Layer 2 of a small transformer language model trained on English Wikipedia (14 layers, counted from 0, width 96).
A neuron's activation on a vector x is ReLU(weights . x), where the dot is the dot product.
The model reads these tokens: " the" " Armenian" " Gen" "oc" "ide" " " "1" "9" "1" "5" "-" "1" "9" "3" "0" " and" " After" " (" "2" "0" "0" "4" ")," " which" " explore" "s" " the" " American" " response" " to" " the"

The vector x that enters this layer's MLP at each token. A number n stands for (n - 500) times 0.0085.
0 " the": 413 869 773 735 709 480 465 613 515 470 671 446 652 311 430 538 672 457 613 271 332 655 658 553 367 691 646 621 692 642 676 354 715 472 513 589 474 410 464 496 494 591 518 472 597 683 750 565 420 540 717 599 523 608 395 323 447 447 612 394 439 561 564 462 563 410 557 579 240 359 177 255 471 316 532 456 543 504 569 458 238 271 352 312 402 576 461 672 563 572 487 602 662 621 613 172
1 " Armenian": 674 754 809 893 444 531 552 617 648 665 501 536 720 452 577 544 492 551 257 464 388 579 437 441 399 536 628 640 749 453 457 316 888 781 369 636 238 368 441 407 496 534 564 444 479 485 580 131 328 516 464 565 409 339 324 567 625 642 412 678 329 416 565 575 697 380 477 465 386 295 612 575 588 318 464 614 450 627 541 290 554 460 343 395 361 507 392 358 503 305 435 363 554 635 422 324
2 " Gen": 440 538 568 503 610 517 496 143 610 378 357 363 585 221 528 372 616 425 255 390 663 370 553 561 419 720 521 567 491 528 481 312 638 556 445 571 626 443 409 368 503 607 402 480 895 713 654 485 213 592 381 541 386 457 133 611 615 472 489 458 464 657 541 534 497 249 408 423 616 380 493 509 581 329 482 422 579 545 359 722 469 455 624 215 306 351 35 239 590 574 469 541 600 654 456 257
3 "oc": 583 623 577 385 482 630 512 356 339 553 302 397 539 652 687 369 517 582 355 407 587 475 605 524 677 309 442 531 662 476 506 179 554 413 543 528 497 282 535 203 363 903 572 379 936 656 590 507 326 767 423 382 346 611 630 544 574 584 575 531 538 493 403 596 465 336 544 408 550 309 472 311 588 501 726 229 600 501 232 318 550 472 543 308 223 606 435 243 667 527 585 426 476 638 333 520
4 "ide": 709 770 558 354 617 445 598 478 591 369 678 541 518 690 493 363 715 586 469 458 543 452 610 480 577 478 497 626 738 809 577 241 382 513 633 441 307 426 569 521 713 668 483 355 695 214 509 400 527 685 689 465 536 217 462 753 387 698 701 765 533 439 500 526 339 338 501 309 370 420 481 283 688 532 498 631 514 731 424 482 476 395 454 293 447 581 141 289 701 499 527 386 557 575 355 666
5 " ": 434 775 663 442 620 398 292 354 670 500 815 305 685 321 494 634 725 577 460 478 411 600 482 493 284 448 494 483 619 360 544 337 841 320 693 558 374 432 392 303 453 697 557 479 641 406 635 476 460 354 540 536 428 431 189 415 550 422 514 507 458 403 523 545 657 588 427 364 201 597 323 305 530 241 345 517 451 448 369 492 215 259 591 440 373 661 249 602 575 487 514 388 562 653 483 430
6 "1": 586 628 650 558 653 475 606 246 665 413 440 556 491 216 487 944 587 642 663 383 462 483 595 638 407 468 437 485 675 373 624 277 497 571 553 395 328 274 449 453 599 586 350 502 701 471 610 366 307 404 500 350 634 467 469 481 641 524 572 560 298 235 637 569 361 720 543 320 235 639 233 482 657 460 329 336 268 421 328 442 334 518 436 430 633 593 211 617 641 530 283 390 479 612 660 522
7 "9": 569 463 664 501 479 521 442 448 653 383 512 577 521 282 499 865 481 578 454 367 387 479 748 544 485 437 503 511 836 450 556 148 503 654 448 498 375 330 536 507 606 474 288 654 654 413 746 301 327 326 449 442 636 394 585 483 575 543 430 442 428 253 525 466 508 778 510 330 234 603 278 542 622 387 300 418 260 548 211 369 464 460 293 601 349 610 244 583 760 623 374 473 558 561 583 561
8 "1": 682 626 488 425 586 498 544 290 726 277 526 509 543 271 528 886 513 687 734 373 644 403 666 569 464 470 352 500 753 376 807 271 562 532 461 327 324 304 474 403 583 578 430 447 542 454 631 382 202 262 547 386 632 524 371 510 626 523 779 572 331 283 591 714 409 768 414 374 403 613 329 434 682 509 361 360 365 373 406 416 351 499 407 476 595 563 342 586 545 611 296 419 470 668 657 510
9 "5": 712 460 562 291 468 572 343 408 742 258 628 620 411 495 565 745 477 582 558 285 560 435 563 569 482 491 411 545 688 336 700 89 447 601 372 495 448 253 563 490 606 480 412 584 465 453 652 310 270 329 409 504 569 463 435 501 631 477 666 602 370 287 513 584 644 711 323 334 419 708 363 350 747 414 350 488 346 550 384 432 275 483 269 614 475 585 348 595 585 683 373 434 652 608 650 518
10 "-": 569 763 578 402 474 483 378 504 661 379 655 541 363 637 543 582 565 712 546 242 600 509 630 618 385 641 627 441 625 256 691 205 770 553 560 696 379 517 393 302 201 785 541 304 410 559 734 531 330 233 549 327 678 433 203 564 545 568 672 452 500 528 602 684 540 614 263 399 406 580 303 327 375 441 424 321 373 482 697 563 383 370 452 560 334 561 417 530 554 409 499 513 691 475 262 361
11 "1": 605 628 592 523 599 502 604 216 689 312 394 554 452 255 468 886 570 638 700 443 545 452 621 673 316 429 428 488 705 375 682 253 534 584 517 329 303 303 467 474 591 565 412 480 655 499 617 322 321 451 519 326 642 484 430 462 615 556 681 559 329 246 593 648 372 757 522 378 226 628 251 425 721 495 307 431 266 357 362 483 318 513 466 461 635 613 294 519 554 551 252 434 467 617 647 527
12 "9": 566 444 638 472 461 547 445 438 672 304 473 590 493 300 484 816 478 563 466 410 458 449 773 566 411 398 501 508 875 445 600 122 532 667 425 445 360 343 530 534 619 470 345 638 631 429 753 263 319 357 472 409 670 396 566 462 549 555 508 454 468 261 485 521 511 806 487 372 209 578 284 497 672 418 273 506 253 485 235 398 447 461 322 627 352 622 317 504 702 639 329 495 570 573 561 577
13 "3": 752 443 492 391 530 554 510 395 722 237 523 550 559 396 440 691 505 633 615 301 561 238 537 507 557 511 494 534 892 363 728 191 447 659 492 375 384 251 505 382 546 585 464 503 505 441 626 298 309 355 496 423 601 365 426 550 477 519 695 556 370 154 542 669 596 778 341 374 359 710 417 413 710 432 360 565 405 421 376 555 267 374 332 673 516 552 323 613 542 592 420 603 596 716 688 538
14 "0": 716 674 582 443 432 684 524 359 684 308 613 469 587 415 498 738 462 664 632 386 508 356 453 444 467 395 443 470 730 366 724 136 479 600 380 523 270 302 450 558 535 447 460 450 345 302 749 354 219 224 517 466 759 508 518 603 545 434 670 472 296 320 455 573 633 741 254 365 322 582 313 484 712 396 366 309 312 305 525 449 382 433 315 609 522 565 372 520 628 612 378 508 542 698 456 531
15 " and": 609 580 490 503 540 635 377 548 663 447 265 431 444 585 548 778 560 415 552 221 636 612 727 371 569 783 368 583 675 487 542 400 816 559 588 833 571 358 370 513 227 568 393 537 667 422 718 660 152 616 525 604 517 443 320 221 516 426 571 549 284 441 390 578 665 439 319 448 241 576 390 284 418 484 448 586 583 496 588 413 345 228 534 460 457 464 319 575 605 578 424 414 420 536 385 359
16 " After": 596 415 855 287 573 631 577 569 647 311 596 601 739 240 751 487 786 366 390 489 459 408 747 411 340 600 636 552 594 625 312 580 527 409 525 657 429 491 673 504 517 481 573 567 421 387 805 346 319 468 523 564 576 627 246 548 709 554 438 443 376 568 476 288 489 296 314 522 422 520 458 336 604 570 433 562 324 726 315 399 242 191 373 475 482 364 180 479 617 392 522 723 607 514 529 315
17 " (": 575 614 496 486 535 425 388 549 561 530 608 516 812 371 634 709 657 415 394 485 364 518 771 413 298 438 371 525 423 424 335 202 675 353 656 502 552 394 271 498 247 570 380 306 592 601 771 479 265 351 800 548 493 392 288 536 582 482 655 316 430 522 407 595 636 495 519 415 357 498 602 279 522 408 367 406 582 623 387 682 372 329 367 743 375 552 347 694 702 722 455 505 697 412 646 385
18 "2": 686 450 497 562 563 576 560 346 605 370 383 523 541 249 523 816 543 628 640 379 374 276 401 602 241 576 666 492 751 420 541 186 401 548 490 401 458 262 618 424 532 497 410 524 605 461 773 267 387 475 465 317 620 378 436 467 552 556 512 541 319 339 567 652 461 762 538 366 217 675 375 524 631 435 409 489 280 518 273 424 236 491 361 502 561 611 326 801 551 458 226 503 467 534 699 480
19 "0": 626 611 586 592 452 677 586 302 610 453 521 492 573 333 496 778 563 647 593 414 408 349 386 454 423 434 546 428 709 396 541 98 415 588 410 506 326 381 549 597 564 435 401 503 406 371 814 288 294 365 496 410 739 465 509 548 556 362 553 483 223 360 489 511 578 653 443 410 210 575 199 530 696 359 364 175 208 357 471 491 330 513 299 668 537 558 331 595 636 540 313 504 522 632 494 481
20 "0": 662 611 486 463 388 677 533 302 665 416 604 484 586 394 521 715 457 627 662 367 519 332 453 395 465 403 471 449 740 450 697 83 510 600 378 529 258 366 504 532 569 476 440 487 406 315 806 327 197 237 557 447 758 478 449 578 493 387 640 476 302 333 462 611 610 653 313 411 375 585 275 498 703 368 355 311 269 339 579 444 359 479 291 632 531 527 384 544 614 593 376 503 574 672 472 496
21 "4": 677 375 436 395 531 562 448 317 687 348 577 582 439 419 467 589 427 574 633 308 610 305 598 476 538 524 488 615 814 381 742 172 479 654 403 489 322 330 510 389 577 528 383 533 585 534 638 300 291 338 433 456 527 384 364 582 541 482 634 596 352 257 548 702 632 626 346 298 442 721 317 351 732 425 307 534 401 535 370 548 255 480 281 638 444 560 318 637 549 611 322 481 643 652 725 577
22 "),": 545 509 622 619 588 482 465 633 709 453 644 474 653 425 496 442 667 349 371 544 280 448 811 349 366 884 474 460 672 350 476 319 735 699 511 573 360 300 540 374 250 805 274 445 476 612 751 492 331 439 660 581 561 626 498 332 652 410 522 562 106 384 390 517 612 353 593 337 425 530 513 310 238 589 241 547 535 476 513 506 552 270 448 565 318 586 419 479 535 528 486 502 585 532 491 453
23 " which": 646 438 698 496 728 532 625 655 704 492 397 437 650 589 464 646 693 445 479 321 363 366 799 509 538 677 574 502 798 654 456 413 706 656 626 478 415 527 485 784 567 539 547 314 695 724 516 627 288 724 661 665 447 604 316 206 486 314 658 515 230 627 569 569 427 482 305 539 338 542 428 306 503 404 526 502 295 809 615 460 368 231 351 432 504 512 478 676 595 705 569 419 620 553 362 529
24 " explore": 573 717 735 572 559 513 400 416 622 387 381 505 529 499 544 476 865 453 552 395 323 539 574 435 428 854 707 622 511 673 445 364 386 703 604 613 492 516 715 502 625 389 483 268 531 502 715 486 368 303 551 695 449 490 175 310 687 434 490 506 497 496 549 700 410 480 535 613 619 434 581 506 474 285 524 534 605 672 468 329 542 287 338 390 308 551 210 158 659 665 449 331 576 365 187 411
25 "s": 669 751 631 725 405 542 557 545 620 285 683 386 441 437 406 593 670 374 545 405 322 422 700 705 512 432 591 413 731 449 705 202 409 280 624 630 345 444 147 484 307 440 620 295 545 449 781 447 557 595 410 429 410 449 532 203 636 405 475 467 478 450 285 574 700 241 497 494 395 442 639 412 503 388 361 196 267 600 552 373 372 518 568 231 454 490 289 477 746 722 439 449 624 606 591 438
26 " the": 516 975 730 821 673 481 471 527 485 302 578 405 637 415 535 674 625 375 636 264 274 600 715 500 458 685 670 609 652 687 659 356 788 532 508 469 457 434 435 453 497 538 600 441 620 601 709 531 420 510 708 553 548 621 371 317 485 495 572 388 464 555 519 532 638 409 490 564 168 356 222 289 426 277 558 390 610 610 502 425 249 275 366 221 450 587 513 565 549 612 442 533 540 605 507 328
27 " American": 712 798 720 862 645 551 723 577 616 697 403 477 735 663 516 495 758 373 331 354 515 612 591 431 657 549 610 656 781 441 709 247 753 716 528 590 331 497 621 477 482 405 507 385 568 585 618 259 386 453 532 359 568 544 422 576 484 567 281 537 450 530 492 614 709 500 439 512 279 373 555 469 550 340 234 500 620 746 345 418 400 321 428 330 251 561 324 365 478 377 483 538 465 684 435 428
28 " response": 542 569 788 324 521 594 639 324 819 664 461 451 618 431 375 252 790 328 468 326 491 344 334 554 439 685 766 465 738 523 453 411 627 402 610 724 376 557 402 736 611 458 586 541 551 435 313 386 350 520 592 622 492 253 396 329 658 529 644 392 454 347 390 554 531 463 344 491 470 338 358 488 449 371 339 371 467 699 378 497 432 343 382 485 338 559 169 319 764 532 292 472 533 498 226 551
29 " to": 463 647 537 574 621 532 427 515 485 253 362 421 440 623 624 705 828 318 591 532 476 472 484 535 595 705 517 532 748 581 480 400 547 612 652 646 636 405 425 522 606 531 502 529 525 358 763 505 274 596 584 716 396 549 426 390 433 549 632 531 400 580 508 535 345 211 555 354 298 669 580 139 463 391 312 203 585 652 453 603 166 169 386 282 409 521 303 475 738 475 359 611 585 585 439 364
30 " the": 426 904 696 813 673 520 489 544 482 333 637 376 636 406 551 617 582 407 591 205 289 566 747 428 440 716 666 691 609 673 630 377 751 498 550 481 458 459 481 434 438 565 591 447 574 566 694 537 381 503 707 563 595 604 384 357 472 538 605 431 402 599 476 469 585 404 380 542 92 396 290 307 449 277 615 343 580 593 455 427 239 315 346 247 383 613 524 598 610 540 447 612 546 517 564 241

Each question shows the input weights of one neuron of the MLP. A number n stands for (n - 500) times 0.00071.

n561: 471 568 509 349 686 459 569 451 573 554 465 489 505 389 371 622 426 419 452 524 460 487 625 307 580 724 482 425 304 455 412 443 377 517 366 387 562 755 455 479 510 547 600 556 474 575 495 482 506 332 470 652 542 449 364 588 401 511 546 506 416 508 663 535 657 771 511 520 591 401 527 536 647 508 407 503 466 526 553 508 516 559 530 464 564 347 500 470 443 489 431 503 457 448 529 432
On which token does it fire most? 2 " Gen"

n188: 563 497 295 538 559 639 433 550 516 377 397 789 528 460 396 518 427 613 423 437 401 527 442 515 700 421 557 458 708 463 401 641 666 574 417 459 681 635 398 349 778 446 319 490 507 539 370 643 452 500 516 602 595 738 333 615 506 456 534 587 588 488 521 491 590 467 449 500 620 478 525 290 465 418 602 570 421 467 542 542 600 459 545 512 491 395 608 676 622 670 358 556 424 567 436 401
On which token does it fire most? 23 " which"

n1: 436 424 629 430 598 475 540 491 497 482 539 515 398 417 532 422 321 325 631 296 389 656 632 497 506 773 503 471 409 410 602 619 580 387 432 494 582 329 548 449 448 503 663 585 606 588 478 547 637 466 409 555 559 521 452 442 338 442 815 356 542 389 607 633 602 487 743 555 754 383 437 512 451 565 426 482 479 558 702 553 439 597 599 468 488 577 377 500 506 488 557 523 463 482 556 596
On which token does it fire most? 0 " the"

n104: 448 490 356 525 481 332 356 685 449 577 500 618 476 566 694 449 450 589 370 404 467 536 515 603 374 595 620 423 477 482 622 522 662 595 422 494 553 423 288 476 403 372 404 330 311 379 294 530 554 409 605 588 425 380 540 363 424 497 552 522 583 576 416 724 273 354 301 441 634 735 394 532 484 571 388 531 446 543 465 423 417 488 450 471 594 369 539 519 432 488 558 638 664 466 497 484
On which token does it fire most? 10 "-"

n659: 571 583 435 341 497 430 336 430 464 462 394 390 488 350 534 495 470 449 539 510 407 464 423 459 444 399 561 498 434 422 500 632 422 477 606 562 464 550 476 558 377 608 405 348 489 392 586 397 426 394 276 434 466 468 601 440 446 502 505 439 406 591 485 616 627 369 541 550 621 576 510 436 530 550 588 548 522 569 552 546 500 480 459 552 319 503 473 409 346 485 446 481 415 359 686 530
On which token does it fire most? 17 " ("

n42: 430 526 531 420 602 447 589 672 489 574 688 424 517 579 411 772 543 374 466 532 459 500 402 603 489 466 393 359 388 776 694 668 511 468 571 552 376 282 452 466 543 601 408 522 403 421 422 388 468 396 472 513 647 671 580 702 413 650 497 648 549 549 616 702 403 359 331 422 730 514 521 507 670 547 334 578 395 340 471 500 612 172 543 497 275 390 621 525 248 616 417 572 556 560 537 379
Its two highest activations, in order, are on tokens 8 "1", 14 "0"

n34: 166 561 575 660 604 500 545 460 443 574 490 618 607 559 574 523 476 584 516 484 415 556 396 567 508 553 513 641 461 578 594 487 548 660 479 589 573 331 601 464 653 482 477 530 405 503 521 551 603 489 308 613 544 458 560 383 365 513 419 354 539 602 485 442 474 472 443 517 383 482 508 438 476 642 418 630 390 609 568 497 408 529 508 389 669 582 490 639 542 532 547 439 500 418 464 625
On which token does it fire most? 0 " the"

n729: 321 421 588 523 582 508 566 500 559 421 443 444 410 602 551 372 357 495 467 542 359 472 273 564 543 437 557 502 584 425 384 492 558 586 603 466 598 505 510 620 567 382 418 519 489 530 537 424 385 654 359 483 533 521 647 635 521 622 482 470 565 314 668 573 415 511 591 575 497 601 510 369 568 540 439 511 525 647 386 543 622 477 559 385 582 500 371 582 453 429 575 532 345 505 612 452
Its two highest activations, in order, are on tokens 18 "2", 29 " to"

n239: 483 520 472 327 477 433 458 310 467 341 578 435 416 645 552 478 609 454 581 506 441 580 476 376 503 500 527 464 672 506 397 260 452 487 561 644 321 478 404 500 482 175 438 530 533 708 375 710 468 587 608 551 605 437 431 548 372 462 207 425 380 428 543 506 512 480 348 711 487 384 491 383 541 527 567 605 310 201 441 479 475 610 510 425 516 602 544 426 478 484 488 603 373 446 583 542
On which token does it fire most, and how strongly? 20 "0", at about 0.81

n162: 481 564 398 424 399 445 432 375 393 494 491 601 605 562 509 360 601 516 428 336 563 556 424 482 351 412 454 500 549 509 338 567 503 444 696 316 358 622 270 518 696 491 325 588 558 350 503 585 488 556 573 604 402 288 578 611 263 482 379 450 530 698 456 394 413 526 388 429 683 452 476 375 515 626 451 469 509 413 528 424 579 518 404 593 369 439 458 531 415 509 500 613 439 466 444 242
On which token does it fire most, and how strongly? 4 "ide", at about 0.93

n709: 593 468 555 490 355 544 324 497 479 541 527 669 470 493 388 520 503 689 417 575 440 530 595 570 479 428 413 542 377 396 778 704 558 524 541 453 415 415 247 646 707 497 526 479 669 451 473 579 521 500 551 490 427 662 754 469 601 530 378 469 581 554 536 439 624 496 326 442 482 695 497 315 428 549 534 589 539 272 539 510 575 94 621 367 587 243 620 472 605 354 493 506 667 397 480 448
On which three tokens does it fire most, strongest first? 15 " and", 5 " ", 0 " the"

n264: 500 585 385 520 591 391 441 574 325 459 500 524 504 355 642 498 436 347 522 430 418 587 422 526 590 496 541 463 413 378 453 543 600 558 543 509 556 396 496 559 504 563 485 521 631 440 441 498 578 408 358 588 399 608 518 534 498 628 453 454 549 545 550 637 520 571 456 486 660 393 633 454 548 563 500 468 657 538 479 500 397 428 562 478 527 436 416 537 439 505 491 546 588 586 434 516
On which token does it fire most? 2 " Gen"

n390: 455 605 617 440 593 453 435 615 452 425 546 381 489 417 486 461 743 533 735 364 511 566 607 580 526 362 398 449 477 553 472 489 572 577 565 472 479 471 426 657 483 273 158 548 606 529 428 734 570 504 607 789 392 340 648 630 465 347 290 603 529 415 712 376 676 568 427 614 375 592 521 628 532 600 673 511 465 561 570 627 400 635 471 718 454 406 634 245 486 393 303 340 439 522 569 381
Its two highest activations, in order, are on tokens 0 " the", 15 " and"

n487: 622 462 500 482 530 587 452 513 568 561 573 618 588 490 398 521 383 489 536 576 485 670 581 549 457 508 423 422 492 454 516 421 455 336 468 635 397 595 482 410 682 445 574 546 381 611 481 528 414 393 408 450 395 646 448 489 376 500 599 387 364 503 515 471 464 481 709 517 602 459 518 527 413 566 479 458 764 620 470 636 495 594 484 462 425 608 441 612 450 492 670 659 547 368 497 484
Its two highest activations, in order, are on tokens 17 " (", 0 " the"

n657: 563 525 509 492 560 468 476 508 427 482 526 676 737 447 449 367 310 476 574 686 661 452 560 571 521 394 428 488 670 449 508 591 566 371 545 464 410 482 456 607 659 545 673 600 677 508 505 419 602 473 463 445 413 469 551 474 513 588 534 463 609 420 431 414 497 709 521 464 478 588 490 422 579 445 447 566 457 422 535 535 557 542 543 595 492 371 577 386 516 513 487 490 696 411 465 328
On which three tokens does it fire most, strongest first? 12 "9", 13 "3", 11 "1"

n248: 596 717 349 558 454 400 323 409 569 469 500 468 607 274 631 516 441 452 340 664 582 631 457 514 531 476 673 553 491 421 489 766 514 403 492 470 516 470 562 557 532 567 497 440 450 554 444 492 710 562 414 492 503 448 620 489 541 624 486 457 370 497 290 580 519 512 466 556 450 533 652 455 414 585 514 547 492 629 526 511 362 371 579 550 486 405 647 587 544 586 448 399 514 366 489 606
Its two highest activations, in order, are on tokens 17 " (", 5 " "

n205: 364 389 698 556 484 506 344 406 477 305 438 313 670 491 491 328 636 394 592 293 515 576 494 430 462 575 432 386 724 651 466 450 560 442 491 581 548 469 276 414 557 476 491 552 450 465 370 527 529 538 597 554 561 472 583 579 355 294 609 423 566 385 537 484 574 408 628 586 560 413 574 551 538 370 623 607 397 517 377 461 381 684 673 638 623 525 488 328 397 233 454 596 396 446 552 522
On which token does it fire most? 28 " response"

n553: 401 686 316 308 610 375 457 657 519 376 428 326 440 412 480 269 390 643 491 561 553 427 605 547 475 491 368 486 609 479 309 367 454 636 448 419 509 427 610 485 319 361 559 550 545 571 573 549 534 506 509 687 603 590 458 399 530 503 596 361 431 422 441 413 485 576 488 554 459 491 539 447 515 421 564 473 678 628 334 576 723 587 488 647 613 427 577 445 392 569 610 697 527 400 453 561
Its two highest activations, in order, are on tokens 17 " (", 22 "),"

n631: 496 714 609 83 486 605 465 469 575 354 514 382 466 581 466 537 430 386 493 517 588 634 721 432 543 433 520 467 493 510 729 663 458 589 706 545 374 320 486 517 424 487 601 432 441 447 483 604 457 310 545 470 527 459 633 612 596 279 317 368 628 510 493 476 660 664 511 544 577 414 554 390 591 440 224 566 450 467 565 703 645 603 500 586 790 524 391 521 434 601 555 390 347 423 658 602
On which three tokens does it fire most, strongest first? 14 "0", 8 "1", 9 "5"

n500: 426 661 696 526 394 398 482 622 644 561 448 472 577 523 570 420 479 407 503 395 597 548 413 633 414 371 423 403 602 537 414 575 459 396 436 566 644 369 477 560 472 570 571 617 506 425 383 461 304 420 558 569 500 630 471 562 620 590 711 509 459 489 514 592 586 662 479 238 567 486 543 446 500 480 386 637 534 657 461 511 520 630 728 456 614 327 437 491 500 622 611 459 739 497 500 606
Its two highest activations, in order, are on tokens 28 " response", 9 "5"

n77: 468 745 489 318 458 633 555 768 507 353 604 566 691 457 520 580 342 479 527 684 430 365 605 533 493 350 445 513 612 467 570 476 500 374 548 520 636 469 463 656 700 402 417 588 654 360 469 471 583 486 436 523 520 615 460 407 413 517 338 312 801 319 639 581 540 464 354 349 507 634 363 507 558 592 390 490 470 237 725 435 517 335 424 332 443 596 543 452 378 626 597 535 480 483 428 284
On which token does it fire most? 14 "0"

n455: 362 552 623 560 375 575 558 468 460 468 525 576 608 459 627 417 597 573 486 550 323 521 500 521 515 531 473 273 330 681 423 659 654 598 457 535 497 653 590 206 375 432 421 482 380 423 382 353 554 349 553 365 458 560 643 518 612 496 373 485 458 482 728 567 420 851 232 650 601 654 434 402 693 462 561 639 312 564 383 459 595 567 623 415 503 389 340 756 472 603 671 450 706 511 349 417
On which token does it fire most, and how strongly? 16 " After", at about 1.4

n324: 314 330 395 629 469 543 436 480 400 603 480 403 585 326 568 383 433 534 477 467 575 494 423 474 585 513 478 516 511 617 664 460 480 507 604 677 363 453 389 380 655 462 354 400 226 391 463 346 551 287 749 538 516 464 569 577 395 553 368 248 500 480 487 695 591 528 517 556 560 497 321 531 747 602 503 550 433 638 586 510 348 632 734 424 549 376 614 486 364 683 552 571 540 463 249 537
On which token does it fire most? 20 "0"

n257: 505 492 489 378 397 521 489 695 433 568 598 530 539 609 492 449 505 572 615 505 411 492 540 421 721 538 675 580 428 630 528 552 547 361 518 577 423 385 462 363 473 605 513 500 594 358 408 575 540 474 386 490 414 523 495 516 531 523 606 644 497 544 500 278 533 711 497 569 519 454 600 535 584 535 608 565 573 613 460 492 479 572 513 617 497 592 666 619 606 549 454 648 539 655 545 495
Its two highest activations, in order, are on tokens 3 "oc", 4 "ide"

n67: 594 489 471 492 531 437 720 440 357 614 524 603 318 524 374 505 626 642 577 386 484 605 484 537 348 633 395 446 396 457 567 449 593 695 259 401 570 427 404 450 585 425 511 581 506 519 369 474 453 610 570 606 460 419 465 568 423 379 513 550 535 508 474 452 380 503 353 529 480 436 505 725 426 448 544 584 500 411 469 526 406 433 528 479 529 544 500 544 424 617 551 556 668 631 342 431
On which token does it fire most? 2 " Gen"

n180: 621 449 372 492 440 283 567 514 477 409 467 455 406 479 471 602 536 359 462 475 403 516 276 473 419 392 495 605 398 516 422 609 530 463 519 416 343 626 320 508 482 505 521 591 514 610 417 484 550 286 486 456 607 579 621 271 567 446 358 542 560 405 545 682 484 483 405 486 439 438 352 348 552 566 563 651 471 494 642 500 478 331 503 458 417 481 422 436 598 423 556 444 563 641 516 528
On which token does it fire most? 5 " "

n70: 399 486 618 576 448 345 473 495 377 566 448 547 429 508 533 492 602 590 479 691 334 587 469 366 514 536 405 543 387 461 401 614 441 454 612 503 490 383 606 513 533 388 430 634 640 633 500 574 551 532 381 331 580 576 516 310 523 550 460 630 405 385 564 495 456 662 305 354 637 626 510 573 409 546 372 383 515 604 503 449 400 624 424 550 628 508 503 527 516 492 438 502 582 516 546 500
On which token does it fire most? 6 "1"

n287: 390 420 487 406 503 392 457 417 297 506 439 554 373 667 367 716 519 503 485 577 251 583 385 542 459 497 584 442 493 473 512 390 596 726 389 452 564 506 563 515 480 459 363 424 510 340 423 291 422 503 497 250 309 579 690 441 346 442 482 513 601 533 286 436 452 426 531 494 481 551 431 566 435 568 420 682 571 682 471 580 387 436 562 348 398 540 509 565 494 595 446 580 577 599 405 633
On which token does it fire most, and how strongly? 29 " to", at about 0.97

n587: 551 325 358 416 482 457 560 367 441 668 492 450 405 508 577 461 500 672 556 520 575 319 555 384 349 481 425 459 406 500 469 477 477 578 634 489 578 534 608 423 314 544 539 579 560 448 666 497 532 419 607 586 530 520 453 572 388 593 531 605 562 368 417 548 506 396 457 695 324 472 569 485 511 426 352 452 609 506 705 647 429 486 711 411 536 403 678 319 415 599 467 582 568 491 629 460
On which token does it fire most? 17 " ("

n170: 591 173 473 588 342 581 478 530 566 595 467 486 481 495 696 462 503 403 587 528 682 476 294 389 593 583 461 368 547 358 585 481 461 688 464 366 397 514 508 595 532 527 549 517 444 323 601 631 409 455 536 400 441 379 334 475 402 503 569 497 572 393 567 500 459 497 562 515 623 341 503 585 678 511 494 519 481 482 661 585 555 566 514 537 416 433 593 551 362 528 369 526 483 483 446 483
On which token does it fire most, and how strongly? 20 "0", at about 1.1

n297: 597 562 471 588 562 600 393 645 350 533 471 574 464 449 570 506 633 446 542 427 519 564 360 500 426 411 500 497 553 409 451 335 527 635 340 575 437 361 529 532 378 484 600 664 343 757 550 332 598 631 283 528 381 467 562 467 542 412 388 459 356 683 327 552 332 254 618 455 430 526 380 710 434 500 563 434 478 388 299 722 395 533 369 374 646 609 610 403 424 408 714 561 517 314 516 623
On which token does it fire most? 1 " Armenian"

n425: 525 466 400 350 528 690 551 544 524 595 529 552 558 552 552 462 401 588 500 376 573 420 723 223 621 548 458 610 494 387 570 733 593 621 416 526 520 536 378 376 438 352 480 665 541 263 649 389 506 500 645 413 428 450 288 599 491 541 556 448 553 430 457 453 398 425 588 528 516 643 596 515 476 489 548 604 483 582 702 514 476 497 699 370 381 589 497 554 491 500 552 577 542 411 431 398
On which token does it fire most? 15 " and"

n634: 625 348 312 500 484 585 598 352 378 388 593 444 631 459 518 556 414 472 619 494 553 362 506 488 491 512 414 662 329 408 581 530 200 404 592 509 384 385 592 550 434 584 547 277 340 469 604 427 652 525 633 503 426 608 449 555 551 419 590 652 636 443 518 437 551 398 441 609 621 353 411 432 314 541 613 430 526 429 387 439 584 539 500 607 354 463 601 472 443 558 446 576 391 564 661 283
On which token does it fire most, and how strongly? 3 "oc", at about 0.51

n354: 167 682 540 387 552 453 459 500 646 365 626 529 500 705 526 477 541 407 559 456 632 308 704 487 479 487 204 391 464 401 566 440 748 593 551 380 535 379 326 405 634 361 507 531 539 493 368 487 452 387 443 612 673 480 592 497 437 507 513 686 533 434 216 450 411 691 473 582 652 643 530 555 476 578 551 601 497 482 351 393 567 453 568 446 418 443 658 490 460 383 573 456 668 618 663 568
On which three tokens does it fire most, strongest first? 8 "1", 9 "5", 13 "3"

n142: 570 479 406 375 505 376 463 532 452 544 400 517 595 462 412 575 560 480 527 495 575 400 519 579 435 654 374 422 524 464 476 598 585 581 530 446 434 579 447 310 558 613 543 459 427 477 286 547 485 565 512 474 536 520 548 455 476 507 534 450 360 381 500 510 372 539 503 578 591 597 466 662 490 526 485 676 559 672 523 469 539 441 370 380 597 713 461 477 520 367 483 388 525 535 483 624
On which token does it fire most? 23 " which"

n602: 581 596 242 554 527 713 265 517 583 403 497 391 579 461 536 494 321 553 472 514 394 605 511 517 395 489 457 500 725 407 506 597 448 512 653 489 478 429 399 525 638 420 508 476 358 506 373 591 532 622 352 519 411 480 700 387 385 540 460 362 585 537 519 565 500 380 354 385 325 322 562 538 417 448 512 434 657 561 361 481 585 497 520 432 494 477 520 488 694 597 570 463 474 402 389 514
On which token does it fire most, and how strongly? 25 "s", at about 1.2

n432: 576 585 469 478 213 409 446 616 581 406 466 482 549 320 527 503 421 603 469 396 577 858 603 485 500 594 283 401 537 500 278 525 700 474 386 379 683 475 509 570 628 515 396 594 457 381 491 527 519 417 500 739 472 503 460 579 491 369 403 677 459 587 473 407 506 609 538 460 490 364 475 619 620 382 462 541 497 460 448 603 416 472 634 455 512 544 408 529 669 422 555 658 475 383 670 601
On which token does it fire most, and how strongly? 7 "9", at about 1.1

n753: 312 563 574 592 415 470 542 292 342 357 627 393 608 598 439 433 481 329 417 448 516 460 466 444 559 450 536 547 436 403 508 508 464 452 677 500 354 525 417 289 432 382 545 497 407 449 376 619 461 461 552 378 449 522 565 467 508 454 484 306 426 435 614 489 503 687 534 471 413 397 559 486 640 463 497 456 497 546 511 413 653 429 439 628 433 522 548 556 481 604 513 492 278 541 540 281
On which three tokens does it fire most, strongest first? 30 " the", 5 " ", 26 " the"